Layer 8 of a small transformer language model trained on English Wikipedia (13 layers, counted from 0, width 128). Numbers have three digits each and are written without spaces.
In attention head 0, each number of a token's query is one row of weights dot the token's vector x. The head spreads its attention over the tokens so far by the softmax of query dot key.

Query weights of the head. A number n stands for (n - 500) times 0.00088.
q0: 546569467379530770594396371655367573338587535680433847513587750299723645534716450665517361297446392378525585478356475303430528475561538486478467455345641320415461679482448387574305235424566446344211570471427400462584420818398391370535652618165531559750419180438620509508582582219532478472763471740409270404464212388504578630391404425301667685540268215412527560514417491405426859660583
q1: 465459458485602671504550365579283496449477412577610519450267516378594784531512558455500486478348476426407566794403542334406563284460372579444481364310477557479436539385616329772175575596807591574390413570604623379240370492563444416617496542301464762342447339579504638563374453532455562423720496800454162451678660367414572778382577598329724325706593264422514538487391632370457731369407
q2: 506461690550446581631360613686518516490627659597623526570462469500490627500323437539699334484521130450618342421419490435488555464490702659642536707463463401580545620432590540450487461576586518443388332564421497541405252388568437469360349604414644468728266425550414553543551491475403607560628401788335357311511467564446430493504483399458563466628612444539634683753647483414261719694549
q3: 396611555515537589296350725507753532534409728408500465294538617544450643381435555778703456420390485636518476406544273301435185572511478429367500633332693361439489540398561595347617571347478374327642450688534303442639405634444481420466577554692373344400610735425577570440500644427631613517532478438742716304500428686414404368628445320570260428449688605754627480643462394587561359440446
q4: 437645615462531294496527484383699351672565421285728459753377539571430773651330485541458444493590500312435492533153588625575515429676431446631504704308447460715316702268532319386189356681565594454399391677776584444343573448415711512212515483653584345552552638565591504701354521512482272565583583431605255580295605540601596485329649449451528425516536511408471734474664484462482651696580
q5: 649439517552472624449521496474353446634452700742474400427590525402396496594511565566646300438375457483542448430469349412442697453500441567654558437564280551541435466559397481590471389293630456472180568222414414500427345489472475518341288576195399529467342745811454413469590545224537405549598367338670468659578544619373568759719424536431507361610428459520355405698620589398609443606623
q6: 326571411462568477645434597503601475396465260357524433436734585462675229407277538402395585413642503433449524629219424471748479624500487397464456395576497393593573393507405551456518568493371446663545587561425431418750578480387483418447588679581394557447494332424458477465497470453583675536528550315594629281388481600448467296469586539319573591534470419570263538322477631566438674372470
q7: 478240449486458247490445457465420450552551543534442421610422693638493544631550561580624531376493539572342672537559565629487691510475531360677395566560595306541764544697518371398529716338500639517448456342683694442432435400462489784446500516563657552378271308675464648221739640615520336376550466384742597471529392458507447683645538490478403447711378503464414541633697458436630615493379
q8: 493410375293358738514418485434417598621386596428483517392730485399618662489481568695511352602439356260496481557565578467337383402530389427666734645387422579579463568515496373716467350508674355475253384489577717805319400362565496593507586448548526463579486472647623462422547453365663496395619596720521296219309419476685731716695532534572462518389549433510453516639744301387427528754466
q9: 595604645629439570405428547506300359555578376412405336424454442442524459513308306369408503596742656377402446618366469200441375537441354541663565510473632553558513550567438385579624520496619422560458531563425346649692472585695451448520539517464589509662515688665587470406424441430601406512460406771447497536433407521487447528411516429636125487228520556494500286320546370600485445541543
q10: 470352423646657484418488336506677564524527552309359336449615659523503535509241589465413612392532531461401433315671562591600563538634593432623450662467355393398357542424561580364531430298479462509336503485605616410525517301582609621497546533500534517453523346527483469565523475375477443531544411430570451416449626340394385390539634492352541454560550421202550549575619518471597762438341
q11: 480479404479319425584482500474523486340319467443574620378496511578586797615585333553561395558394430593532221496353500449450445451537539600231595668481340601526255528272665565526673599560426424636337461773397475764410740571420485467660421422364414554227614773512717601688539157519428504622573458595426272459515584647533667413449496554470519673359403489404450477561522706306507383519515
q12: 561467564553585496654627504577599526295350601322627503483583472584519677541427293668611515398229431470446611489557607538634603260493389688531420600485317412315643340432686482537372392500696471396551332534800683459401429497816402573503548494559668611539308636618522602457504516493623528532546457696589537493672484410435416503726477427542306376575647338596672507538577552407509590566654
q13: 285549544550589696438507814472397385658560465561659601392626510515458460626357487622493624535644434611334446240619473651503578285630591326472533435636493369413461644464465612553491435572547374412548523703642540674468621318384553430342555457479482268486435602301327574454397575313425446327642580378586363687482523439394163536687446532642504559547489424377500485639645458507434406610222
q14: 397551627584489470393623511428496507522528650521567385786650547358411355468533679538727338463462558528309447387401363655516497614574765546551402368746539718455471542298620583363549564158472598475403441468692675571507559570618504416404318497800504473537415623676547452522665628622554522637441528754621514315240455608625456593392391364582608322515474479564743546556655518309559534631732
q15: 331544468503751394490464438398472424570497355578546635422490467447516437631480471614461530577517614454484528514611500683630738287425399307429388337589345674467530377538711451590412573581445663516523513356704662438510358551569446385405544476320344420469346566799494538244585630520531621346634603552529388422253519398550578579383529638579667533725520391553512631318439691401557475383581
q16: 419517571490379417580446417484587609319320447616542677367436766682523651531588361420569519565395707442507511595538402375497362236368456416275513555233744403412504514511437203329599591684568722479379607291317503527565504660545433528379369609409404455475351611453717507420645497675437518506537534417574490539504503474507408533530507465313310798489607329333564683321450426571544530433646
q17: 464644451569510379558759347415347446352507707559503658595493470704357557381340516472513509590280500678632591257424526463641551484569434394612656486572513414488462461622561412482506486585363553470583371483432627544676544524374698660366645632719315546352506714683587690577825494276313570478532377287581367483426552403547486455521470419427535551664438581711509475586531409429549519586359
q18: 343480521479465325503634515360558550599538539583399563545504387804640500441372486412347646533595674358445537448378586535490510649522569389596466566605479594573529617562504311602529437523288629576398446438468527701417276575266332586788606588415536490453543241461372206475564593486493423700497595577531479486456436592518274517485366601675587301511464524470262557307200546748312390398759
q19: 418455257537524408555517458626553419411351562457632555356483672522464605318507606493554442351557342594594382525295613616559629441490544432365404432547483482512709457418620457398428504451672657389469372530545566290602493330544618198361455375473420308577299504610382511500707621644500525319533480507595425434657697490524573506551413456616496493745385533766818551653671500520559667394653
q20: 707431426627442725327673605556353469467422419560597534571434380600380358636254602655571445493428529678493390337575592373500527323537386622416812576635380381438422663447537668461669409472577508468363517311387715329548345629593611331322456626318600654400331592674547302526689536325401391551552346568399496136348476500605563583345628473414675507545493301435358659597400482402523428477556
q21: 628589655428380468452428593353307271783375752584679614515532273632485549473457553330297538706379680401359614443538447411581507247429321344535620573388338221510472712452602684419528659577564585599349593508516489419724662472531413646504587327266472314448382368444529376534976571540353387518575560637459361536654455449431405371670546543456612696455444478591617404548588222515606262467329
q22: 691658365419433430511631742564430470445604484671441563496637385458474362363516504401527350437446520508687616641379338579644571481407341408664611496618554480454371434393209704421681446400423550286441694465249384413439240589414532697237411359420553376325402439593603284468605457541418356559359799479496661228620230459272266342779364409606390536397520427690540424784581572378482209441371
q23: 550305515311526442465471408419465291604572492343181444358451470548394524353650590504507584552713523544325648399592475634466496611492504575481720589607457557577773431546552559659592453430579352935600493500485304590642606470389439266557347563347451359519429410260448400665389510427440373690357511199690644355410425298522837323341602582554580522485629414336524456500492583507561395560439
q24: 653606508702824516549558360309459470508597262465529308437682396250613361681585260671418514422666492469312421496480706572500425607390371744448380467551593369274561430479456626554445650509175538657631741555725240561709692265634322484573545411504349518525810334535611475532551475455402599596473326521492425447621703347441451466351438603467578484687618289309627385290484629315522466530716
q25: 449363607389425426395245680271402586481651343367696261530584671556557420519626390591455575700721405767597548405578441477586443689678381608519328492520445345425346434394332687407614532713445496615571493519641239658582724685511550558369486534542496479403812683513637403440299472442504374500242419421402474531563387373511338486351604360371196626535701533504303451280465477562606400476581
q26: 585573525335562678444625458414610619504389266511388369532500386500622341576522482377366639684592600320413523266667593335560441648403414415559369477539514598573425450622515372480527500520507765330463835551766321790428697519613649537729476503489601473534622399520503372523355329696556321384704635420528591598385345301602549580406493707314341622523380762658389496368413563564590479531388
q27: 488579373386440576802321434605417487313529547360620314454351420266588708457503328590562425590420537503552472493382448537494547414343441595578439615265425678515405341587685398473616668684477577418553343638476409405507540456655324646544647557406643595432557515671370565565432588531260663556673329403516490555601567410447639481361454512404404416497616484509643429459175443564461563468360
q28: 543653420523595394415507458451468474452513469620554593393677455646351569618217616650359620621575576477567697385605420534621394398709406439324569639730523567500347367443448396438578518519437579436714654601407360575577590775385451694371468491679315456518604391344599328464387450381584404630457662418395514542432559583588597637606610380436518596347591612429444427140433707596562555292598
q29: 444616360404500623453281377503366670339503479568345563318560623414457452497588551434555421507496479455572412668424367304404523530314555607274280621668544363349243589580539743411516320307517529493587507386486401281622584500601472656464615375359539571310480308609337396621455529575642594614564381347786597400445315418406464430522462342504511595329289557549484612555346306649668579433586
q30: 405632465701595228500472489619411622696361295465582591458518618360372485402698400459777596520578389549517612586553417728542523411809657399637596548849379405564351479515410361539507534382604548423401271304590417480555523565687543406485413592586464336562226520512603456440697734646507522490572586470586521562567493407652431537485378451614434213400376304687581534648602468555571520504544
q31: 458331412571622605725581305399571500543627581298781524603467365458507569439657676719436454672542343500646492458725489703622756368522585366694500553705686489572530574496624431372487337492437561699216396397518482393377472411396493518515537471555485570496558576512554604522600526853408244483573504662584489396602573270576585652458337473623291460602585479534401852358511577427484452384567
q32: 775549165515480431681605617611691510393520598154405597585495608783379370500324420724379532115495324535736307393732570413411611510244294700655460495593296526422599310649908457514360194483426463827541534399469500331679584417617344422505534870397333576925466584585705769264527757626544617652873282622470485521479406634693516027620420391574558572473222441707332730202510588599760548664814
q33: 556346276434609457694546646684554674328378574372572367464331621489525467418331282761618331263549290633848244549464490276244574590473408786558621505511434495481590556505621407486343352914657282787443345592400358202334374527660155463676446760479095721762411809465466806357228595570229554587875026841219469569336355666505580247500561428365521573272404505627700818389318553339406863428606
q34: 363510489511500613458225447450394639723575485453321476464548360453652566594518301717702385619687622590428443324334439558467545486717633473493486519442592466770347675614563662444667443730351466443431504572467351628534436601525388452623688617397410436631420693740527726325562310410493451503588440629416522320619440432707370340613368611349654728553440563455447445549448570345530348844489
q35: 431577709397536350299401324478383500609299578488365572389447337573603590436656512188365773575525394524540720678544394759648443465632512150435379441496441346413508338609402551518607725580582640500484632612398709611392433541524710521455345240394868507396465335324455371547379430375473521515220880525593532517466535591476413789686563474483508659605392473382496370505782402602394321405223
q36: 500312544376478519578347284604500504582449674701521482628579410564623362474394268753478423282749538610562418348312500459551570468561354803361471664591290534534511587822534645605408543726525383636537400449455656377500475352603413591519552517144165490481507639537323377474556503485391512639586157450486452607469572563481568454583321428292627387384214468451663532558469684399551539492492
q37: 519355330317549581497583518478474459574642504507438654510554514330658815535486472700510353622411611444406444801402579574387574446391622590446521611390572624660612479382707257593519511504686348427405500430475604562507317327588208554652626595407551559551231360536378825321591497343570382470585469599421507558533524583581655270447344503174489471385522555393652580512475561394593503561341
q38: 618446323526519488244670524562504334383478431615472743478442664512360528623496445607634503356433565537712536639284412568690618246291474249343357342423441519449488471374553285548455441517496484340620674422576691438465517450522700373338348409485357591364206525647514519547621562512636567472533625284835504558563333518414635518427652284621586668736481190575583366640620393485647386536550
q39: 525474442707570484707342545553594567457224476469493641666488821525697754527603542582527482613685544739457541607477351453529593594878716571536767426479408536450488627447671363386554768322523282651347311515444573271379457408391276584552415644271613489488362357504397707325466414609679549558685348708333433589669254614711696474550538348585553369439407473548554534434391516504432711588383
q40: 536659424294246431578377623473623468563540631580623441671379500346612551405590677651533447600504556780638283399533565489372462603504438426462554620381590409634519558593149391497405481598198310566312653628620337516504455640441413590648590649403375695485648573219673592418563615485370531500802547435354633595465493528522526391587562469477332522658686536423571183313439414342433322345473
q41: 552698532475616421566271663523629375401361615744544483550600537672559384529278507641763441469515544410558554343457489588487407595537446608374741473617475485454567511618467554696707327395493400518576451464482653536331548526482589340403112497364635335511545520451619255399566443432590268412472415618479635384243581644646429510512428257557425308740455327662517758656519522652503386578661
q42: 452465640621527573666327549515403564814344602539664604608398338372500376450629562626629377562476416425569444493388432329494494574356651701595542584539425631413360454646392338470365370356347776461553558378554761338552537514619643442575466461490517633582529566478494524592593531490500528428487364465448377702507465478540374726661353392538572446301771448396521672796527632410558532597476
q43: 481438563539557396552539526467549510413563471574520548426728649473688573496463546621425516537572544546500481474849338496516384708496507309339486647654335548419541482846245359510431239456388602543540726440529447710511559559360287320614524481594456297333617285428406411484454259277442342288254357556357579589466291517496500455512620460504269431259433542354536369257504595615497435442541
q44: 567561654451511899722587622523426340543559453479450483486438543431703224500475629410511416653362659528479549541465497418428541497482504549619677324431434529484383476753327504503497669705642238542382589377652549799633445263443515729599507717385544408625452461341457419551592444323622515364576327277438297452624469393326686428473412454348581439548551486510457431263394464621484412695697
q45: 525497599442569962523377511421645503483466496555206605295617584537563574535422605518579500497333437664572533401452299528475665460436510695323608595474561453591539582406570548281506548631588624593521356524567330607558236365462361589500451450426589577489599684698315363565630656532378569575302598536403476464577416640583443467690329461302439303442318527493430567676482278433434388489746
q46: 608588510366240632516392603441432352555671646557608468571552524676542635500556379367544599449723465608551320471714668534566347411233402453570540745397557454637630701697580562456352424215386590517627315480594487685528470504476402535518616402413384653553624402385449340439783390415490564641407410693593527740612546532538412523346433611340397427504433450497450629434228444420409494559570
q47: 536371607396391436524582436841557598467397641453537531407578787480590399395556728320626477592279459356457504696753536610507749658470371384426553420461621402444511550489596596337617661585525489421409440478607436359459472507464399411515596565592728554778344460810483553692500393613358154619447521530637267500649426633584657451375658564428410725439433415452497473455515685694397559477377
q48: 503469512581687451407399308519396531312589572445495478532524556695433550503479506608413566371334509610590380472422423527403622466554818603595449460629480415359587399580470522535495373253597651422427426349357506529576371386588539473389425332607533427527430497336473497636566573458567463571565403341608573621494426475547593520264463563445515420696524460425422503523325363457561281531617
q49: 350533630425500594470497471449304457594660486490481464503543412403311408459450554526386569695387511479631277390469384266376497654400404533514365694481388220528557360555662375408503518662490277428399439448546510673504569529486564337557254519321400345486397419519617712441377420590725493529513490558345455482654564683566482397776510413352262229584378547615631541218389447490567249549400
q50: 604306411641608660597442351389693804553384674755555473596618645403427582625514315551379465578496486466424511467313527591439563402758417504528524507418439406538600534522720519449638714388289544396514517649397623361294550368448375521636530732599536361500373573594526417472560532471420489474325327427432350241257331319399446550624301639576431362555432592606526489724532592375513563579500
q51: 430429641626497435497298550552559534359404488350619622562399409823545481568421564494456516391575339426524616465509617365530531460503444627609410462529290407405439559509697715416637446709483503541491569550358547655451408515524583451595466554428715467500523371500313624511522582648520566480431605459494560669544529668685589463388526306289373621497500520500651551436352464349435446404525
q52: 469606542203537426417455596489519583609582761521669330540610384411635654558623530458549355465587710567570422581537406602492318583405527618506581503474603420436557491474581637683517497569455409506485616448337388602666357491697244670535529445434411583513556548445451420555301542321491468523610530568515617701789461619580348527510625526567564619451481449485432410462414390650404506503373
q53: 552497484475600510540452658562672410425646503439590509468530386379475476645688370571478681367378372404625657357343630637565567410600427534414531469431393413515659405473559579630360285285563388503665406356611506357460625427490387566550521555490493236483481543562452564413549711553463301551500604625441222597384375433565570605573653458809537474497370469531417357529333497701630669458523
q54: 319605330517468511226711316532544432401538568649490349249464650697399290493568597452517548530570654277413530504514524397477614520514399332378315241602479416404475337474661459635688452292510686556564636783597597496686543359380540413471523532436496464362567582429678515509421503376450504388371555463568662540437435424278514551538562484676456393489485370580464341607667593685629336386844
q55: 391693540523325420461576528482402436514332510421375337285428378601484475477657385521354503544458357493523394868560467581380353555321497582500673701572447476476441411472490439500728514783556154620769675587456414571423537493560672414355548488296562335486555433556380556665439525476526577535348507518428611469458533509530634452579513537573476497412631741430636323394500326441384487327655
q56: 594361420431515573518591535696469543466591553343334722665382440743663457496750340504323365545652564515610379668589383388316588611492636496534706500348558431638435664492383248510404312310438394474533662456428336447477594698233409386615560683436412707600429669425538523427317391296390523528651355488568415534543399486660374429651427355330415715484538468721336504743492481366500553828630
q57: 510559622400471443479618359470428479555568515601466327540500256250688465612548268423840414302542596414313527546395529793681552394493486426545607473676596549526709521622522546287614508334553327572292292435482596262364484608500246343504586418485564527444507609561596413520473426594514130261584433569532438545343465370726414451461428686436644463412586507696406743373590493440467545610328
q58: 532459438670489493405434401555544530305680450389401480388486554727396402370536618244444545593452471580510485422546493518775463452293304361457397563485358197660594458400708751387627649575328478343482681514522493602580613547465446337456487370275395405504480445544589485519239529515584674404350645507692571573809685570592409483307646283515412514570584486467315420492427439720535389534674
q59: 546546468482420509489532404413609614557453682441589545382262467506463481660579535365532546670441333418606415619512491584399373512555518456582590544442308503481531646381479402541563321371474607465378618497790412556429576225497561613570500546792528542669662497290447481684663525469585341598529439335676598414478359494446439494577386530432460431425571523579421359466429470494582548429534
q60: 421813458561497629566548510488568440520519407397643401313497457461537371344563503500455565521486699503413414479594612467362401560396506503620510799317510466453476397490390469572686528297417538345507576497513445612652522648435580547527645368470460503497628294452574466576353539497609305521500612421605441601534462405520419268353458597361680447061436500472467482356483184497434295662480
q61: 325475247396536435459626479443287636473358513685445644409396710521742279444319319548536479506562634591464510389539400397491481468446559458534725420514632633512645516251650381560427451507709743493546717497393397522483515338438365567619360598530337448493607365374447486497542406626506517497510522545538520238622452364289510487479604586318637463462503551590661440634429490276539525443547
q62: 616537366541483420560493620383336520602527329469354457414489624403507359451404425346448475673515489528579320629472473374449298453539383600504408570433401468509496589233390304481599614616408408469751608586305620508514562443510739504432520782817425500590663724336562634709717529522390642477443422449426448414544747661357643380485733681507489588606299517385644451559669532534487493399321
q63: 475679365510250409544552416561610358634586575507356437465370436496312448469267438101374538605555446715521604559622635532555390456384549343436500352383569376519457431802561425500620619621314367399560422287579324621606380258317385860605600500390438641311473442476266398566458448515537485451507383478374673384430561510620359439621240428559500496467598507417461398484533429551561563368504

Each question shows a short text with each token's key, already scaled and adjusted for position as the last token sees it. A number n stands for (n - 500) times 0.0022.

Then comes the last token's vector x. A number n stands for (n - 500) times 0.013.

0 " his": 597587464645365347571309402610333552412378435361407477329229512461658561526128280315426612617766379649577400515521325588634462535597641472622627315663472769796441388211514518280517307572414304
1 " time": 739431321641349405535292488569330660427546436326479563450228514474539515465177313390435683613605540784594513440456305423615490578623659512670521313621382789824433336206548540228604277652509188
2 " ": 541422456527435466527356461513483588484447498434382541372280443506598615538199331391420605587647568488516508431457370467563434525542651484607520363621431816765541461285273451281474331577513354
3 "s": 353462513489514466505344443502544482378441428478431565485297442478569512555215403374415601590639494406467644430480374393595521525566532538570629314607490714609532514254413394287509380533483336
4 "wi": 391554345427497389675376474642497583501325473405436560420333524431520500585243324426428716652698431472391644480506411397624577525566673464609600418588443701739382510283361424415553262597435411
5 "mm": 462586559365590477644448432568405597399489428372462468380341485363567534527308396512416695671667314381354646345472373391470448498592577528565542354599509684680437394169366493341472296608405323
x: 575648546555393528537550614551520496606521489459387422516553494531409473396519517408430609443485563464586437510680559417485318680498581425571589353424552501441479497474369527595687578493510346490504576611568458646645522590484465371616614427444449599485685473378692573563398529587551468508457526557292574512551506386506446416507478312536380570487465621537527444517557564524522488423467
Which token does the last token look at most? 1 " time"

0 "t": 601504544625366470481258370455417580485437388412369510461259424435597563555198348381448565563720373634576445517476448602601473464616511527561559425606517798737547494191365459256347291579447325
1 "ball": 702450385666299471590261471511431547352448372449476532362280421405660488597226324449393614636639524644633454500482395548619504468595571526645561357648499794769465418209420466259446277589473233
2 " player": 570244355554333416628359426596425626408482374384418439274214498455569462541226324438429637663742723495574522420486345560655527529633611553637513312662473817855477391199562517185467282593476222
3 " for": 350320432568356399599262459582341554450439403389427466319248552444605568478186360452418673633805598299433612488485399489581527470672657489683662312618487791909453420185524470225534318518387227
4 " the": 341452462580427405662297355565332486422431412302406462380253538450662551494174257409423604613702480371403629418440420452635502515645641511673663283605403861826418411182479463231580300542355281
5 " Lo": 447578450454472420628410354513445555383481401428383596354337551357724482568191266389408677706661314432295630400285514458669498393624615498531549325656464876822378484167503504272553219572462307
x: 466533629560608311622420543393553366570524403458563333534483550529406488370498638544505633568637663437399775557547634462536521581450479574433551380445569436674524498464471492770642420582493455511540529526525544498473558543483489548574509528527634448292637429515539585739446512572510649430424572490488555545506540549401449477514485443478519512455539566518520541438410482464656502397461
Which token does the last token look at most, and with what share of its attention? 4 " the", with about 60%

0 " ": 554404530547462538475380471508402591543449486410392522414286453562496610495219354457457522553677457549487501538511398564524478489577609492626519349619428776686558482315279449334444408568453352
1 "ba": 544428456616499448513376473503436601442430557444365567455287459449635549519292431405521663597699557567530569448468344520509515491574558595624496357673535726704431498229423456410484328499478342
2 "s": 449352428542523388456406510509377553357370477392471594401325531430622462571334437401417658572640630449490715460494484546659500423541615502578550445636404653776577517174447471345529341591467307
3 "ke": 406428358587474444642385432519377603400457527329391590416310489409566513540299439492406687678649586492462701422453459480598432449646521504606535425653504714696393567231346490309541262547448354
4 "t": 310447442569519419531380351525409636379487388500465541412388487472661506573274383412439655571683538395462661374458339386630488461644546530521588449545502771767479591265377574294439307468435275
5 "ball": 398504502497491471612323406538418504307468329450505549359295391426697479581222362446371671642613360327325663344444415401603507468624551535644567367610454777721468427235432518260486275556503213
x: 403602631378442583587573589366487328415416528487492423550483425543300503437496513662478573553594543453404672404539542424490385534459538492439648353401594418456540571576322545598510448544571436491580563561481313484548451524521406495594640686474484552567655534473518606663492320581507514369468472542365590469495423566448528365501533423458517547385531614558357490471462614510483535468427
Which token does the last token look at most, and with what share of its attention? 0 " ", with about 40%

0 "s": 606536539665399462510245388494355576446390376354392507454220460449543556559198338431433552614725398608573410535515452565572456510592566519609644390656475799782519448219388510279441318612391335
1 " Film": 703337370628350413623408397547369631384423307411378496344360505358533513614199311447329644630743630634643485479426323480671462426582606522563564333718502958855481382135514509216537261631469240
2 " F": 455467339531396524579363420540491618466523280437370558346369462302601598604216282387430617658711653433550528470503406455568512471578530489496596326697513886821518400233375398372518254626431320
3 "est": 386421366594418510610415390542400592437419365415386501378290450371541524603181324447461531625700645361451650471410408418589468447578614438545522427578510841844513403172441550287405310611438284
4 "iv": 322472466509450395540340397530397587305429359415339494428379430373590546596252332323406665614643490441413684463458461448603491456567546446465524357648489728723465467196412475348512304635443292
5 "al": 401603440511510397697377338573388713384514397358389497396304470424608496659180355443427690659713302361366577416384417492634491414607581493540554375688469878875490464138485572270491275565432241
x: 526544677460453547597476610504494411577431352494429392614399387596374477466540574513480459541473586400574621430606581503532371514442575494333561456499512447632513467554520468756676460533463405482546538616450365545651503501560460497584588688497538557614554497511605487545520523493567532474408627506308590475478445502449544246524572374453492534381460575567477502438411505363493490452443
Which token does the last token look at most, and with what share of its attention? 1 " Film", with about 80%

0 "ho": 603546450592456442506280495523424549435424406437385465454355467409617546559244326368454600501649341711600500511475404607624455556598610444539589398642548777772486468224421515257440368644510281
1 "ma": 638426456615465444613266453574340641399420470410369474417323551447607529586242389351451612560637528668590480503550406560626462484627561478583542388682520854859558508166431548250524277545392248
2 ",": 598350395594350361546233374563322644437457359302388530351218516466564580472148293438442598570728615584553502497610379512639537468571649490684650317647437786831504332174447471309504282587411284
3 " and": 434311410612369341553242368595337609438442378336336489372221457485586556475144295421439635585697637437501567473485400471621520485540682471624690336642446828821488389148481473304493296577412295
4 " one": 282478438580504375627349304653308619330521420329355471330197644421628512517121214402464673687655518296428579359334391477649513496624742574586600365596414754810483366160505537286487338508377275
5 " in": 498639541408529336636369443593323568394438408372365601372293591429702532466167340419442685692783328343382589415340462430637582402720732494590553390658436767868505413096492558290569295597376279
x: 436641563470405505514580487575569374470458616524408375528487508559435479309545512447416525501558532515429729520578586381492395566390538512525501380537522452635561494539503460840560573543472546455424477551541483580566524559482491505570450733443615542469476557564553497822417428668476619493422531404485581541543434500444479419586549460380494459414395447613455474544461470370517533577461
Which token does the last token look at most? 3 " and"

0 " was": 581649511631327328495231467615356684401388460254353534379288494519527587431169297423472648532729353745588410554530279547581414525541659475731679389588459709831412358207493472279512294577417257
1 " out": 670372337647351444458401475670341607487436497391296524484246515467614550505197270347537729587695523721558646483484385416624551457661685512742541462618337815810547347189409502379558253616488249
2 "do": 606340307658466426482303417514391488356428388356324552406254505500640557433202390421414757647643577646524672441523326474683491427602685460565536378574524739697454465174409463308533224510459265
3 "or": 427279392583467400580345406563377644423470472360457492295216514486637559512185409476411696621660673430445614406413284485633513524659629593586499326577393859746393415188509508313486222535475194
4 "s": 314338400524486391580266421554420585374445363364366513336267479494596457550227379393429632602644508298445590362398346440652465565583563520645588339546461757818464394260531485195543339567492201
5 ",": 361476500517409346601185341550358640433466394326362518368190477519553564423208348396487613556712413228415614339505404376641559545594613513675667330610442768793452303198491429257540269559416251
x: 429528598518445592514589534426567393450519562557416413443530557483354472384535472779476450506428476402539617524540642525643444488411569509431469457461499416727571580596429513845580548552429581505446490530488475608454591536512493478506439727514534524457458606513590603672440471623580505507504505451402551539584497530459560446463530216554425520333450480498471565466408482509372470541454
Which token does the last token look at most? 0 " was"

0 " in": 611502474640427414507271487578274570460448405397343530469252560471610595446186360442451625609773418667550429537600440576593510463670664462655616387659451786773521431166419515308526318541367323
1 " the": 653455406677414391584287402586315521392443395328378494395246539500662564483175246432414599615709528626514447513534350515643462532636663479659644301622416853785428429154448477242545298546348293
2 " first": 600344380662398393570356406623301549311482407393350569346204556549644492509092278452434681719655662582466583365515261496729456441656763502583601301574393745743440384134471543258527209612380308
3 " ": 473469452482491498535386435484474582503480478407396553382255493577598614566206350424455666641616556438508526448452372488505443502564635442595431367595408804754535535282302402302484371563515362
4 "round": 287496397524511488652386367648387607368532424377421571380179486430608505592188310445411679668643435340364604333429345431612489484623639566610537398597412829818464401156440513206575211640507233
5 " by": 468650452475446361690305375579357574365471387274355498268223563487609533493147275445386698622803320328374582406394441426622542420643666504636667306657446792886480393135524507231564337568379226
x: 451568612494488514489667465526581323526468575531298362550443544556433503361532476586459529597455555491496674598577633521555410490440532502466580372512486411625532570553455483841664496513382472516429532476498442589628556498499437393558457605501540609491457595491608539825428437631569614413474490428421544566550538572445561486464575391423481495426348465511472475521482467387453474595453
Which two tokens does the last token look at most, in order? 5 " by", 4 "round"

0 "ual": 605558478642361414644348438569377636388473413377364455389252489404597489560189353450390474627688358669581377532499412560640437485563563475547557335661488754760468432212458555227485296594411299
1 " m": 629406456658394499594387404630470583415540318463329523391313417499560566531321320410486629734670624519529539472459434428492467473583560482574507383616512740717569457151428486314491321524413339
2 "ed": 481346327610401435503358419576397587411488418453465442408405468465653408587231306379570687647718759422489648442406428426552558465749622487633505417561537763702502448168466546357480324560477281
3 "ley": 397288255560469402647284346571373603336414392434378555357242508444646525626198312406407711681703696439488664376376385455639452458627614565589491392550535803820483448103410525248515215496517200
4 " of": 349422443515414379628298378610372557371417351400415525414254520434616535540206338451389650617796472288374615420427457454628499495641680495578629301573476781860514453156499533218511319539408265
5 " 2": 330575456469504436637301318580382576371496370281418570318279573522633492513171307433421688697738397315282529393281379450661533464553716523642602339625497793834475378069498396239455247507512303
x: 360567616400472539616409486406626277612502549529440361496442448532369510358630602586490578543504532481520739603539581571520449450449546491385490406564577458653666479564367443660637476501614470462505638520531344528557425512546522531526578623532481487498526467442536584593397409585556567284352503509356567659538525419428517414533580440475507523406425464530516458519544535384474485467485
Which token does the last token look at most, and with what share of its attention? 4 " of", with about 80%

0 " with": 579548531615369423541258441597328614434398475314362486358207517479576546458198297467471622601793428718602459591539381567628496514618662518685704365635458759907481372193517517274539283520401299
1 " Gold": 776346273689372342587447376622289615447507350338400545379390562391659463619120282514381700575688502649675548482469303465657485419526680526707591373567484905912448367168426533344555205510476284
2 "en": 628361261653414248668526347679307659451361289488394567381388583390700476629172320493376692592704726509502598435427349494684454537581780421599543338529518794889489446158482663377464146510484276
3 " State": 349388280580458297745398424500369677438457285330450543319331504367701504631149306460365744660692696374485540480384422533611447433585646549637553369593539892935434436187532496289451267549436275
4 " in": 318523475508458320638341481581302560464448390378368557409282569435682542477172356449471674666791411261428604432441441494633573383656686488647582359683478825868509404159502592275507338550380269
5 " 2022": 356569445482380415567367429517334608345498291314390624311278591544628478478074369476441607618634396289310587392440420425706573356619664488598494382702511778839476338192578403232543328675452251
x: 416558748395451560575503611455515322496479512573357393553493511480374475319515446447511500584569520364482666633594485497666433565391509546426471373480546436573671516574489552768678551515500476451586537532454583509429540500454501463417531531496618587524572590544462563591506457550588630415363490485459447556522455608469600363608533261557427499359526561576454428464543566461489524457468
Which two tokens does the last token look at most, in order? 4 " in", 5 " 2022"

0 "ment": 596547538607375495496274441572391603427480388413446461414266427436537503538244371430452515625714385671563363540498385577582521493563546509578630317636483748738509399235419531264447365627461280
1 "s": 682451480629370397510242376523404636397424359370410502444264493470574471590209335422446562596676504675603476450515393526634474528563540522624592361625515786806511431258418536234492359601458260
2 " by": 511332445605386360597250417572319595426429385305367470339244529438585608488175311442367636611784637504546511542528455499600527470594631494630700331659468788858524431166479498272527352543356302
3 " his": 396341411659386367670300379630266527349370371394378477323275497447631533518094252339435611634785650428436617417413394511641509521614639496618661328695487818830443379172523525248495267497353319
4 " High": 297460461484436376697389358609379671357456348346424555315386480410703549662144237407408749668671475325323569378355460447621453439589655533598583337667514831831441448129506478279458204561569282
5 " School": 399616468521531389751447391532398640419521324339438490313369527407676522635186252488397704657697280329246492374377444470635491344585655537565523279692505860904469432163544555248494276629537207
x: 474504635482399486565493589381474314598420396535369432595417392582360517446577550520527635626423584390521673493622678448627405570406536484401576329475517465537521513532398523757627429517435508454618568561437458477676490529543488501605524608343514589492582500464527428560401504512505572338439642554520552514458440504471493406526623446522473471382502579660401509558433554416506441443484
Which token does the last token look at most, and with what share of its attention? 3 " his", with about 80%